Layer 6 of a small transformer language model trained on English Wikipedia (16 layers, counted from 0, width 96).
Take only the direct path to the model's output, skipping the later layers: a vector added to the residual stream pushes a token's score in proportion to its dot product with that token's output vector.

Output vectors of the tokens that the questions are about. A number n stands for (n - 500) times 0.0037.
"%": 562 509 537 581 476 558 371 429 356 583 567 394 584 561 605 579 600 629 655 528 590 397 480 531 409 409 563 491 641 366 474 578 476 430 703 388 587 556 603 432 518 446 618 562 714 491 425 610 507 419 270 348 541 431 503 509 414 560 526 575 535 440 454 380 680 625 639 444 566 597 411 605 670 680 616 557 319 486 309 468 474 616 586 573 859 645 640 555 575 497 458 442 276 319 491 600
"ific": 340 341 352 469 363 434 438 449 596 489 455 445 311 604 441 487 493 521 527 507 538 479 463 714 483 406 585 488 558 275 475 600 357 509 539 503 591 425 584 399 321 286 351 641 615 646 606 691 429 329 582 585 541 628 412 450 513 507 528 724 339 757 371 479 595 406 594 571 524 525 500 341 687 532 306 575 533 325 570 511 568 475 459 368 582 615 669 377 415 405 648 347 273 603 610 377
"s:": 619 542 489 533 374 466 604 341 475 507 382 611 475 470 363 635 669 431 317 642 446 511 756 646 464 264 514 513 727 483 296 510 633 393 582 662 550 586 516 460 336 516 533 611 500 671 647 504 383 409 539 558 500 432 558 545 972 541 525 547 539 550 555 464 566 444 531 479 305 656 603 140 373 616 601 493 450 302 366 328 474 530 493 323 801 596 605 441 638 520 500 507 436 401 532 519
"chool": 386 608 471 444 288 526 481 540 373 418 359 428 402 487 533 536 632 449 591 415 637 250 727 522 414 585 415 584 771 523 372 593 438 456 374 490 487 560 359 465 381 364 443 423 410 639 567 340 298 534 282 507 510 639 618 601 525 558 513 394 538 564 526 545 458 597 607 523 779 708 350 521 603 572 464 469 526 424 444 454 350 396 521 305 618 652 633 586 482 510 534 678 356 134 405 456
"ates": 523 648 426 771 338 503 607 472 413 497 466 537 389 382 425 649 546 403 406 510 497 559 445 432 455 288 653 406 340 422 517 385 386 585 572 503 500 416 392 541 338 356 486 565 646 524 406 701 533 441 532 347 483 461 541 310 365 447 518 437 368 572 465 527 654 615 680 425 590 599 457 325 448 541 497 357 400 337 449 283 594 706 430 670 726 723 561 532 558 663 478 463 386 225 580 486
" United": 564 515 511 482 447 607 500 406 490 555 404 381 500 505 562 435 438 522 455 555 583 537 589 367 496 549 497 406 403 517 419 647 546 491 510 505 410 447 281 664 560 503 261 544 608 505 457 511 445 542 426 373 591 550 623 537 475 540 514 463 523 514 493 487 598 485 497 579 600 428 489 350 668 600 400 497 298 299 328 452 505 384 412 537 521 505 472 378 592 539 567 583 373 609 451 415
" year": 492 497 543 513 366 419 391 536 528 516 576 509 460 524 500 476 667 616 555 401 566 340 420 426 608 336 319 409 470 610 318 540 544 454 723 579 456 521 455 385 644 401 380 735 728 554 474 699 387 534 270 354 553 477 518 429 577 777 519 643 581 541 533 535 535 617 559 475 603 444 480 443 326 600 481 441 410 528 478 693 490 320 575 490 664 593 576 563 628 488 580 589 522 308 453 466
"erson": 467 537 484 416 543 638 422 419 504 433 311 277 164 700 387 654 544 523 640 466 704 461 596 443 472 372 665 626 563 482 590 541 492 572 663 614 362 281 291 485 407 585 644 794 664 605 398 467 557 356 260 407 451 647 643 246 763 583 508 595 649 556 464 312 481 382 632 423 350 497 580 509 508 567 433 661 464 621 485 487 531 527 447 367 536 545 471 471 605 676 525 366 224 324 470 793
"est": 560 369 534 602 614 338 491 675 679 537 533 343 254 398 670 281 647 380 377 548 617 710 403 570 410 327 581 465 364 551 790 302 392 666 430 457 641 486 543 540 518 471 430 690 509 532 597 341 426 598 416 608 575 532 522 510 424 596 498 524 386 579 456 520 577 583 598 242 526 503 528 532 493 555 494 597 566 525 513 551 335 507 481 450 677 641 632 544 552 624 453 500 591 453 512 584
"=": 500 525 638 361 400 543 600 550 564 580 458 445 471 576 404 494 572 421 398 487 590 297 573 600 468 365 401 665 684 353 257 599 404 611 610 584 690 500 585 666 515 301 599 475 506 555 416 617 570 409 372 570 618 434 558 475 590 416 510 557 621 266 436 327 585 487 696 625 366 583 373 457 699 480 381 421 373 457 380 372 364 493 423 629 625 672 536 469 514 580 468 544 673 514 668 562
"es": 540 466 470 618 651 546 489 535 603 432 529 546 448 433 527 592 553 590 380 531 349 609 420 476 378 422 579 377 357 272 606 492 406 484 420 577 570 572 642 396 325 561 485 572 539 474 449 494 488 564 607 549 715 476 440 661 371 509 499 474 380 423 429 538 453 414 596 461 424 536 412 545 528 392 565 602 597 670 428 479 444 524 540 497 696 619 677 371 812 429 472 440 511 358 470 448
" three": 519 535 649 369 411 454 387 520 507 500 435 385 514 598 508 398 651 571 462 498 584 386 509 615 552 472 469 595 417 537 527 459 574 574 530 700 534 461 460 466 441 357 396 605 576 543 489 638 401 442 428 470 452 472 689 573 520 620 532 518 447 518 576 347 556 601 473 582 360 438 436 456 511 518 506 528 418 429 400 522 294 400 591 463 534 498 510 468 487 610 574 544 483 455 549 577
"ement": 681 689 523 433 437 408 500 634 430 496 300 233 289 573 512 720 645 318 620 471 607 458 584 547 388 564 559 527 421 388 186 614 319 557 561 429 531 528 549 328 348 575 401 565 560 796 614 480 532 395 492 363 743 610 563 597 432 554 507 605 524 510 500 553 640 615 615 399 452 599 516 688 475 389 611 668 551 365 425 540 466 535 574 240 500 725 541 532 635 422 683 413 589 320 667 659
");": 437 544 507 541 367 435 416 469 425 731 445 538 402 494 336 435 423 413 521 402 486 571 580 533 626 257 280 642 757 404 514 497 478 435 608 579 619 242 398 490 556 677 444 600 636 580 500 481 641 383 526 455 558 410 526 553 688 865 511 631 503 398 611 309 682 393 551 517 618 713 434 405 579 497 542 682 544 538 351 384 535 536 598 398 581 465 526 687 526 660 620 708 476 379 527 496
"ther": 588 462 763 344 438 611 427 344 581 428 353 539 205 646 266 664 666 392 398 626 539 264 577 582 348 236 618 566 615 466 416 633 463 692 461 674 576 399 543 535 606 539 556 406 455 576 428 718 550 579 429 522 703 494 387 605 420 508 528 663 663 612 533 367 480 380 538 447 599 655 245 271 423 560 293 420 426 466 473 414 408 664 358 444 760 731 407 615 591 658 475 461 380 350 459 654
" her": 396 503 607 320 318 486 553 386 534 462 316 486 548 623 533 569 647 470 460 319 508 471 505 545 564 430 374 551 507 385 558 428 575 567 586 554 513 593 318 454 389 366 395 484 569 500 347 441 402 558 354 511 433 671 505 406 541 651 518 500 363 410 611 557 546 616 514 503 531 510 392 397 297 478 495 413 316 444 471 570 325 400 565 541 590 477 527 370 570 608 612 515 390 293 550 485

Output weights of attention head 1. The head adds the sum of these rows, row i times number i of z. A number n stands for (n - 500) times 0.00075.
o0: 381 375 477 645 508 530 388 645 414 448 587 519 583 417 592 550 532 455 165 497 429 422 468 410 672 213 509 520 540 544 571 719 421 472 624 377 494 497 541 411 376 772 280 598 506 390 414 186 499 376 467 596 655 313 451 749 533 393 148 508 686 368 510 526 413 579 783 211 598 505 421 325 424 450 366 400 256 424 250 362 557 579 574 530 485 698 551 461 780 604 562 689 339 436 596 428
o1: 523 364 692 667 513 595 352 721 544 408 213 622 590 334 521 475 663 506 751 555 705 632 412 546 431 480 651 425 604 414 520 513 248 473 556 687 364 467 474 324 724 613 365 510 413 329 343 424 637 759 508 764 768 408 413 484 672 301 641 754 700 388 382 421 323 524 352 307 379 712 621 632 357 317 577 346 424 411 503 688 526 354 326 456 417 524 613 300 345 517 479 442 403 667 579 408
o2: 542 555 727 575 523 588 559 482 603 300 545 322 393 548 408 525 640 466 505 425 420 521 450 475 398 473 412 511 542 290 509 565 641 723 186 629 548 344 445 712 543 336 455 531 226 561 375 556 290 208 599 382 513 472 660 318 424 445 583 692 845 704 399 413 607 553 372 417 437 498 557 538 705 540 548 291 529 687 592 601 625 666 522 255 605 523 438 435 419 468 377 368 573 695 573 363
o3: 408 600 614 419 534 499 656 575 453 728 550 651 522 515 649 483 394 455 579 562 439 555 253 352 374 390 550 576 579 323 622 419 790 551 530 496 713 513 390 625 334 433 562 593 623 450 668 313 471 461 451 659 511 693 397 716 622 513 366 784 238 464 367 399 649 513 173 279 684 482 482 807 216 513 786 149 539 598 284 595 552 540 533 438 467 778 488 271 648 424 510 423 562 426 522 359
o4: 464 325 326 735 500 611 378 377 392 530 529 433 316 287 523 268 408 506 400 402 518 523 659 588 346 494 330 278 605 542 544 475 156 537 442 179 537 225 603 602 450 390 427 528 416 199 488 406 407 396 516 569 670 549 538 607 472 207 437 455 460 369 593 604 712 403 548 463 399 430 248 624 633 491 296 452 541 745 624 578 559 761 537 524 486 305 465 664 464 572 372 291 459 459 503 566
o5: 506 532 177 578 381 481 778 353 433 478 381 646 580 435 583 374 374 558 393 673 448 665 427 325 619 523 639 575 446 211 471 433 464 473 359 435 633 664 713 523 601 507 692 485 404 692 496 317 506 450 836 452 379 602 260 464 441 491 480 481 401 446 574 471 680 538 607 375 650 455 386 111 454 288 598 452 679 618 548 392 745 504 501 625 525 455 724 757 370 331 543 449 437 702 292 699
o6: 443 560 530 522 626 710 540 518 520 675 462 319 172 674 696 675 273 494 729 370 359 573 495 575 250 618 578 649 275 527 623 271 485 451 676 323 506 531 503 329 428 522 404 575 586 503 798 294 655 636 453 452 637 412 570 672 668 534 388 632 283 639 556 513 567 420 278 831 320 642 681 460 444 641 531 409 277 516 498 664 177 536 624 230 423 149 500 266 453 534 380 397 538 741 465 330
o7: 325 510 439 132 553 486 624 575 524 416 515 495 695 210 487 657 515 555 516 533 656 556 606 617 560 449 344 419 540 509 807 234 630 581 460 510 554 387 437 413 575 514 714 532 514 307 248 160 559 415 561 536 548 607 629 410 330 619 449 585 549 367 482 539 789 697 605 949 475 264 598 700 177 395 428 709 470 429 598 530 404 632 628 554 613 529 479 332 467 605 415 262 372 485 779 469
o8: 505 615 408 583 425 537 370 594 543 490 555 636 676 747 614 562 347 471 614 317 514 422 164 499 355 532 431 611 554 615 626 476 508 414 610 519 348 698 428 577 277 290 580 535 482 680 613 751 518 509 541 634 656 545 374 604 762 672 402 552 480 667 574 629 600 604 312 690 540 387 574 597 443 563 581 419 596 647 588 415 292 610 411 434 357 468 643 714 440 381 690 529 706 665 361 334
o9: 370 436 378 399 669 581 351 384 670 435 551 510 463 683 445 708 419 435 585 461 402 425 458 544 627 415 546 653 623 320 615 176 518 579 314 561 448 318 420 808 187 685 576 489 358 535 527 286 458 397 215 605 446 150 560 366 421 265 463 531 782 454 268 549 491 449 506 650 573 462 706 667 223 406 369 186 762 537 494 355 381 468 337 501 867 359 631 348 555 503 657 509 430 281 719 709
o10: 445 857 874 604 429 574 611 387 529 497 265 345 548 559 632 714 601 503 667 592 631 599 775 367 366 614 586 338 316 694 233 419 546 495 609 381 556 303 357 503 241 616 578 679 536 474 377 329 598 402 483 613 665 513 616 473 417 513 522 451 561 291 468 470 628 580 722 526 478 420 596 373 848 562 329 503 416 625 375 493 602 715 182 393 692 519 437 508 449 437 430 223 470 699 660 442
o11: 477 503 418 303 417 446 519 481 351 541 373 556 262 498 173 551 478 684 400 485 594 552 492 478 470 637 502 585 381 486 503 607 535 424 234 502 562 385 425 406 358 289 527 533 681 423 433 644 648 439 632 524 672 524 375 434 517 355 623 395 643 506 243 600 550 621 289 467 622 544 550 214 605 683 675 184 430 595 431 469 577 385 516 848 418 533 413 544 543 483 137 590 428 596 607 471
o12: 453 576 695 455 451 455 282 449 602 360 558 410 410 421 563 324 824 505 576 528 566 515 482 571 570 392 335 482 465 432 394 546 542 544 611 481 505 355 724 680 521 760 562 559 670 516 628 719 599 872 482 380 522 694 540 706 500 635 627 334 217 519 570 685 306 417 554 510 604 642 483 648 535 582 719 573 525 386 454 375 473 711 604 603 530 550 312 626 497 590 579 400 505 538 411 511
o13: 626 389 546 448 621 583 470 436 478 431 457 399 449 522 587 522 458 206 483 499 482 507 239 508 434 360 581 492 495 330 451 560 446 560 383 435 579 308 526 655 555 510 844 593 550 606 520 359 646 409 350 637 464 472 553 641 306 679 602 677 503 639 786 620 674 581 699 649 718 685 527 376 240 778 544 415 729 763 616 533 664 486 614 353 392 349 688 568 543 550 600 528 525 535 505 525
o14: 239 418 691 408 412 775 559 565 405 425 580 388 623 313 659 449 327 426 504 711 319 499 418 272 485 440 462 512 623 568 545 625 417 330 436 666 434 632 646 650 448 590 780 375 573 638 209 555 435 516 440 371 547 597 591 506 448 400 582 502 308 714 441 613 740 771 539 523 476 593 426 530 553 399 559 581 381 589 636 452 428 528 567 138 558 319 734 660 708 417 446 400 449 320 385 510
o15: 305 383 567 553 532 641 366 483 259 406 322 411 690 508 329 554 435 599 418 608 398 613 470 442 542 404 542 488 331 455 344 521 540 703 179 496 277 508 377 532 491 439 601 749 612 416 554 328 630 687 530 408 391 687 393 323 436 580 481 488 190 697 851 345 378 656 506 360 582 536 504 628 455 646 440 412 336 296 715 670 637 613 587 480 352 555 547 509 492 518 339 535 801 447 599 391
o16: 581 490 487 609 421 442 600 561 370 524 550 356 397 463 589 428 453 634 593 562 394 563 532 534 468 466 589 420 579 535 681 372 478 457 612 505 372 378 593 430 412 392 584 398 501 420 403 530 526 510 674 632 680 602 296 738 368 569 535 440 424 499 491 557 389 452 349 606 439 465 462 473 427 414 622 461 410 450 440 494 447 463 451 355 616 611 694 504 561 274 402 374 278 643 573 425
o17: 675 506 689 405 612 602 324 424 723 186 632 513 289 551 310 477 448 449 497 699 611 324 483 402 436 597 448 592 471 317 451 251 361 482 380 250 446 628 562 379 527 392 442 515 447 558 454 673 460 593 506 741 587 348 653 457 427 476 734 553 437 670 396 498 451 697 445 769 611 555 455 516 524 505 539 590 535 589 569 455 501 805 356 634 524 723 636 613 612 437 400 432 404 345 587 498
o18: 480 621 514 600 389 453 256 455 648 613 635 381 661 543 585 560 312 672 435 421 385 606 654 438 560 554 236 627 669 477 394 387 444 536 625 700 661 511 554 425 592 690 394 284 443 637 454 518 444 568 315 368 441 470 438 466 419 564 682 582 533 422 712 646 351 566 138 951 519 507 425 409 470 358 535 582 386 443 244 637 439 422 464 633 733 559 352 510 524 538 492 678 519 427 534 290
o19: 496 436 345 523 591 369 766 601 405 437 547 493 471 663 613 419 639 82 290 635 471 228 774 499 638 787 579 751 284 421 419 382 806 325 455 615 551 480 543 291 873 544 304 522 396 637 531 455 622 418 595 410 556 369 536 760 294 285 346 642 543 513 715 537 309 369 649 560 443 209 451 624 237 297 535 554 356 663 369 406 438 460 485 631 598 592 632 463 409 430 517 516 456 310 570 493
o20: 399 418 507 575 371 377 456 486 478 578 332 358 517 567 585 330 753 439 466 561 481 281 459 391 397 393 527 599 601 464 379 355 519 399 328 617 402 311 242 643 739 430 637 502 664 781 587 603 583 342 357 329 629 417 726 701 434 633 338 511 534 785 544 698 510 691 505 306 468 364 623 447 505 435 392 435 428 712 654 505 620 505 659 402 524 406 550 458 397 492 334 429 616 605 627 513
o21: 521 517 523 546 548 577 503 616 421 691 621 463 556 434 535 753 549 622 547 431 465 609 563 416 500 368 531 621 578 491 556 463 676 299 592 434 771 612 530 659 361 769 674 505 362 460 741 558 166 372 678 399 295 407 447 347 424 377 438 442 475 604 572 313 215 295 385 478 500 443 316 186 624 556 323 612 222 573 512 440 377 349 513 411 389 694 830 385 391 653 604 559 538 448 403 450
o22: 479 284 511 339 500 204 700 727 413 775 685 419 502 418 511 325 766 475 779 640 532 438 581 583 454 578 724 606 405 430 655 295 412 248 657 615 555 645 362 514 516 634 589 578 488 575 615 556 138 400 646 523 302 797 583 609 292 568 475 778 389 489 683 508 417 420 386 501 537 531 711 326 354 656 516 460 449 531 529 562 645 635 770 651 534 671 601 351 555 409 559 603 455 541 301 505
o23: 573 450 300 537 748 385 499 412 495 638 472 518 443 622 417 210 337 522 425 771 596 319 588 379 714 305 353 496 591 562 458 594 553 661 354 584 566 458 578 473 570 491 360 438 434 510 677 361 430 625 768 435 710 325 779 577 429 593 395 408 505 460 329 464 500 428 315 717 387 640 522 275 463 395 551 343 522 511 595 587 710 545 423 559 693 520 222 388 639 522 488 696 297 474 697 553
o24: 427 500 368 494 496 518 502 500 406 310 221 230 95 560 470 534 566 265 539 467 582 645 319 492 631 433 224 364 553 387 584 714 468 593 343 485 388 597 656 540 786 653 550 608 421 733 583 517 497 805 427 341 394 457 533 579 680 531 766 644 584 404 684 634 336 527 615 439 645 129 474 670 415 306 538 811 289 436 603 926 462 754 468 613 557 586 607 683 486 581 829 501 679 520 537 389
o25: 594 646 513 603 555 443 317 507 519 517 357 425 523 219 594 462 676 441 718 264 496 421 570 649 654 454 680 711 490 500 565 246 536 513 471 392 280 447 298 245 424 573 297 493 737 333 550 577 427 438 391 404 403 451 591 442 484 365 517 465 647 551 359 749 493 458 249 411 453 450 571 504 420 315 401 460 206 428 429 612 522 593 528 494 562 494 392 669 520 567 553 393 323 748 582 300
o26: 532 432 451 305 623 663 471 620 366 528 543 269 332 672 496 454 429 255 555 319 602 490 509 818 552 507 465 411 192 483 557 752 392 592 530 531 352 350 502 568 275 464 443 531 348 292 648 627 606 427 582 468 162 604 339 682 417 538 489 420 411 465 632 586 309 357 591 744 722 718 474 446 523 594 504 509 586 590 705 446 486 502 416 350 514 234 494 544 441 552 490 573 600 595 520 511
o27: 449 574 556 447 598 575 722 577 522 508 518 404 623 402 348 427 590 394 653 326 562 830 600 525 497 610 651 600 623 489 668 662 661 345 305 682 387 419 403 250 573 679 503 506 469 303 585 633 407 452 401 440 472 308 436 295 613 532 512 274 292 478 375 727 434 467 313 395 345 657 618 430 659 477 513 514 434 356 572 423 672 444 524 554 522 552 334 282 600 627 387 452 516 678 800 304
o28: 770 781 684 601 425 589 637 601 550 670 533 375 610 462 563 501 543 448 245 844 315 564 338 617 347 636 580 611 691 480 436 419 317 616 545 408 588 434 785 777 711 380 375 480 456 475 320 709 880 394 475 558 453 366 388 603 488 488 358 528 528 477 620 501 672 756 534 391 213 717 773 564 520 588 506 835 416 341 393 483 325 797 679 548 494 492 638 621 303 476 654 469 576 570 318 397
o29: 650 604 354 394 574 711 505 588 363 625 597 595 463 410 495 772 448 600 666 545 470 727 379 676 458 442 411 522 556 340 298 601 216 295 740 281 349 536 513 689 460 566 504 607 457 182 461 781 573 318 751 372 486 681 569 368 601 571 499 738 479 379 580 656 747 447 480 541 456 525 453 377 408 547 625 514 327 381 321 335 570 630 364 355 290 472 475 607 320 396 559 604 337 621 569 434
o30: 752 534 501 322 465 481 315 608 306 576 374 460 694 574 314 249 556 524 585 672 700 583 640 737 500 258 400 388 717 595 380 426 435 445 222 247 670 477 439 491 859 426 611 853 555 475 715 556 441 690 528 483 252 449 370 529 632 440 304 612 446 509 559 359 581 617 520 739 599 559 514 620 275 540 393 483 467 485 621 520 709 700 367 553 573 394 299 698 302 484 539 420 728 324 617 344
o31: 272 698 453 166 498 759 542 607 642 138 651 709 338 760 497 324 472 647 475 652 682 658 504 526 531 461 550 633 614 491 477 714 205 533 378 437 358 318 507 700 362 454 513 498 505 630 701 640 511 562 206 543 523 331 508 448 283 334 634 529 561 462 543 477 496 735 974 384 570 495 419 421 714 639 381 707 795 437 468 582 476 751 470 555 546 603 382 761 603 439 304 621 870 409 435 385

Each question shows a token from some text and the vector z that the head gathered there. A number n stands for (n - 500) times 0.0066.

" pro": 577 442 500 502 462 489 516 570 518 500 474 498 413 560 521 594 514 409 448 532 539 524 591 465 554 511 550 501 483 505 489 517
Pushed up most: " her"

" it": 205 582 425 516 428 352 614 526 606 552 368 276 532 331 581 636 494 503 508 481 508 457 480 461 416 524 604 619 484 444 632 523
Which two tokens does it push up most, strongest first? " three", " her"

" th": 515 441 539 479 571 517 475 533 487 475 477 520 441 507 507 445 542 475 474 538 510 523 540 549 476 497 499 519 511 464 453 404
Pushed up most: "es"

"les": 537 455 485 508 564 445 441 498 519 605 410 481 498 430 447 421 494 506 458 574 468 517 434 447 524 499 504 506 507 507 432 466
Pushed up most: "es"

"ic": 576 443 469 365 330 509 481 372 374 458 565 442 594 394 476 366 479 482 477 501 364 582 479 614 667 478 452 491 311 428 271 573
Pushed up most: " United"

" in": 524 475 470 450 451 475 593 430 478 385 531 413 544 432 476 570 453 438 519 541 463 568 490 529 572 472 472 577 484 493 518 533
Which of these tokens does it push down most? "ates"

" World": 519 390 380 536 435 375 536 525 560 659 445 403 655 480 485 468 425 614 635 467 401 605 551 468 453 463 546 443 440 522 415 648
Which two tokens does it push up most, strongest first? "chool", " her"

" for": 546 546 574 514 460 522 478 379 472 470 468 517 510 473 467 489 515 419 442 490 503 512 535 522 467 450 487 487 475 522 319 462
Which three tokens does it push up most, strongest first? "es", "s:", " United"

" l": 425 538 550 531 556 503 485 617 496 585 493 586 437 623 533 565 482 447 456 476 646 440 579 547 426 514 560 526 392 429 553 365
Which three tokens does it push up most, strongest first? "erson", " her", "est"

" res": 601 451 522 535 568 463 466 525 521 469 559 505 548 520 476 513 543 470 439 576 500 522 523 473 445 484 591 439 528 558 544 524
Pushed up most: "ates"

"\n": 544 543 448 390 592 438 612 475 477 425 400 545 410 528 379 594 551 493 385 604 537 495 639 597 369 617 665 644 489 709 484 316
Pushed up most: "ific"

"et": 563 671 347 846 551 346 661 515 575 366 634 469 604 485 403 381 472 367 666 413 501 530 470 608 456 545 488 537 483 524 686 337
Pushed up most: ");"

"ast": 663 490 361 425 310 558 480 459 416 436 548 474 554 477 485 522 416 404 665 502 438 508 516 483 500 613 494 479 646 562 470 597
Pushed up most: ");"

" one": 436 443 498 372 399 400 570 542 629 521 415 374 486 503 555 542 458 515 544 541 600 564 467 531 381 541 578 465 652 244 459 267
Pushed up most: " three"

"ing": 496 614 425 465 511 406 574 379 485 306 550 609 580 446 313 559 478 451 425 519 437 401 386 484 589 452 545 495 563 527 628 589
Pushed up most: "ement"

"2": 612 634 477 478 434 419 524 572 437 735 546 402 339 386 356 447 480 537 618 747 512 471 424 664 607 618 454 488 330 336 596 373
Pushed up most: " her"

" b": 453 522 487 529 503 504 498 492 469 446 431 553 481 506 456 534 550 498 483 546 493 456 539 524 526 512 519 543 404 467 535 413
Which two tokens does it push up most, strongest first? " her", " year"

"n": 573 469 705 649 565 530 480 599 382 729 620 622 320 656 552 592 562 508 227 468 701 507 565 549 400 534 376 522 325 368 423 356
Pushed up most: "erson"

" m": 539 452 449 532 523 542 423 556 443 546 444 509 507 497 489 498 522 479 498 472 464 482 494 551 546 489 487 537 421 419 476 459
Which of these tokens does it push down most? "ement"

",": 538 445 422 493 457 565 436 515 498 434 451 613 431 396 456 474 491 367 552 466 500 511 546 560 388 497 467 509 477 613 511 445
Pushed up most: "s:"

" O": 567 390 457 524 537 423 534 504 550 539 466 451 447 522 499 493 436 469 469 535 411 554 496 481 426 386 567 429 427 514 493 581
Pushed up most: "chool"

" ag": 541 395 608 524 579 514 445 558 551 523 537 593 554 598 488 577 505 510 463 556 562 381 394 420 573 497 525 486 663 447 576 491
Which of these tokens does it push down most? "s:"

" M": 527 385 444 547 518 576 429 419 496 472 502 489 505 479 497 559 478 511 522 449 410 534 439 551 470 422 462 483 418 441 500 577
Pushed up most: "chool"

"r": 570 499 553 330 510 462 332 421 407 591 523 768 597 601 520 653 492 617 534 446 743 334 352 629 647 491 503 630 331 205 556 838
Which of these tokens does it push down most? "s:"

" re": 496 584 487 528 463 527 466 557 515 504 451 532 442 559 468 572 538 487 447 479 516 425 552 498 483 533 527 543 468 474 490 447
Which two tokens does it push up most, strongest first? " her", "est"

"t": 742 370 459 402 633 541 444 345 528 568 591 580 283 513 400 515 478 469 491 513 442 706 429 465 594 528 550 460 386 568 577 483
Pushed up most: "ates"

" and": 461 543 510 458 488 539 521 443 438 502 474 479 500 413 484 527 486 481 539 490 479 503 483 533 550 494 479 553 464 509 494 484
Which of these tokens does it push down most? "%"

" H": 441 491 501 515 499 484 464 591 472 505 449 500 472 465 510 539 526 557 545 539 511 532 567 535 509 487 408 503 418 387 506 496
Pushed up most: " her"

" at": 480 577 497 424 509 507 546 422 461 485 476 487 475 418 517 484 489 483 514 477 466 505 441 479 536 504 467 559 491 572 461 516
Pushed up most: " United"

"4": 473 541 469 494 559 473 504 622 495 431 546 322 606 528 442 548 508 585 547 666 585 393 514 596 736 366 476 284 615 473 700 460
Which two tokens does it push up most, strongest first? "ement", "est"

" o": 617 455 527 545 553 522 455 462 540 569 440 646 379 581 457 457 408 387 451 492 433 533 464 471 534 415 534 403 475 611 534 541
Which of these tokens does it push down most? " three"

" the": 528 499 472 495 455 529 546 370 430 411 525 431 535 432 462 542 484 451 516 545 435 560 502 545 552 447 397 592 472 495 406 547
Which three tokens does it push up most, strongest first? " United", "s:", "es"

"v": 553 577 502 418 465 561 591 602 471 645 566 584 421 654 562 495 532 527 421 434 384 428 488 393 576 503 623 485 497 558 486 638
Pushed up most: "erson"

"om": 539 717 512 614 498 468 472 506 520 723 389 589 586 702 502 509 538 743 358 517 547 470 516 693 426 414 514 465 431 355 552 539
Which three tokens does it push up most, strongest first? "ther", "est", "es"

" v": 486 499 489 508 544 530 557 486 490 423 523 510 537 519 511 548 539 481 476 407 452 511 468 514 534 500 539 496 487 558 491 471
Which of these tokens does it push down most? "="

" N": 521 517 503 494 577 576 510 525 523 549 459 363 486 555 578 532 514 509 534 386 523 535 526 484 423 546 399 463 578 481 499 421
Which two tokens does it push up most, strongest first? "%", "est"

"se": 333 335 395 360 366 522 551 525 400 584 332 367 633 410 499 436 516 502 682 583 308 719 601 629 790 491 577 619 374 461 333 431
Which two tokens does it push up most, strongest first? " her", " three"

"s,": 614 420 473 544 517 551 344 563 476 565 466 618 439 436 484 463 503 446 488 535 551 531 513 563 460 444 464 428 391 512 567 511
Pushed up most: "ates"

" f": 450 484 617 541 515 565 404 499 570 539 437 586 475 627 459 516 527 516 533 557 658 441 661 531 560 504 539 481 433 423 399 459
Pushed up most: "est"

"ampion": 605 456 477 556 561 490 469 651 561 531 568 476 528 499 404 503 407 508 466 533 434 422 504 413 341 483 547 443 588 536 478 742
Pushed up most: "="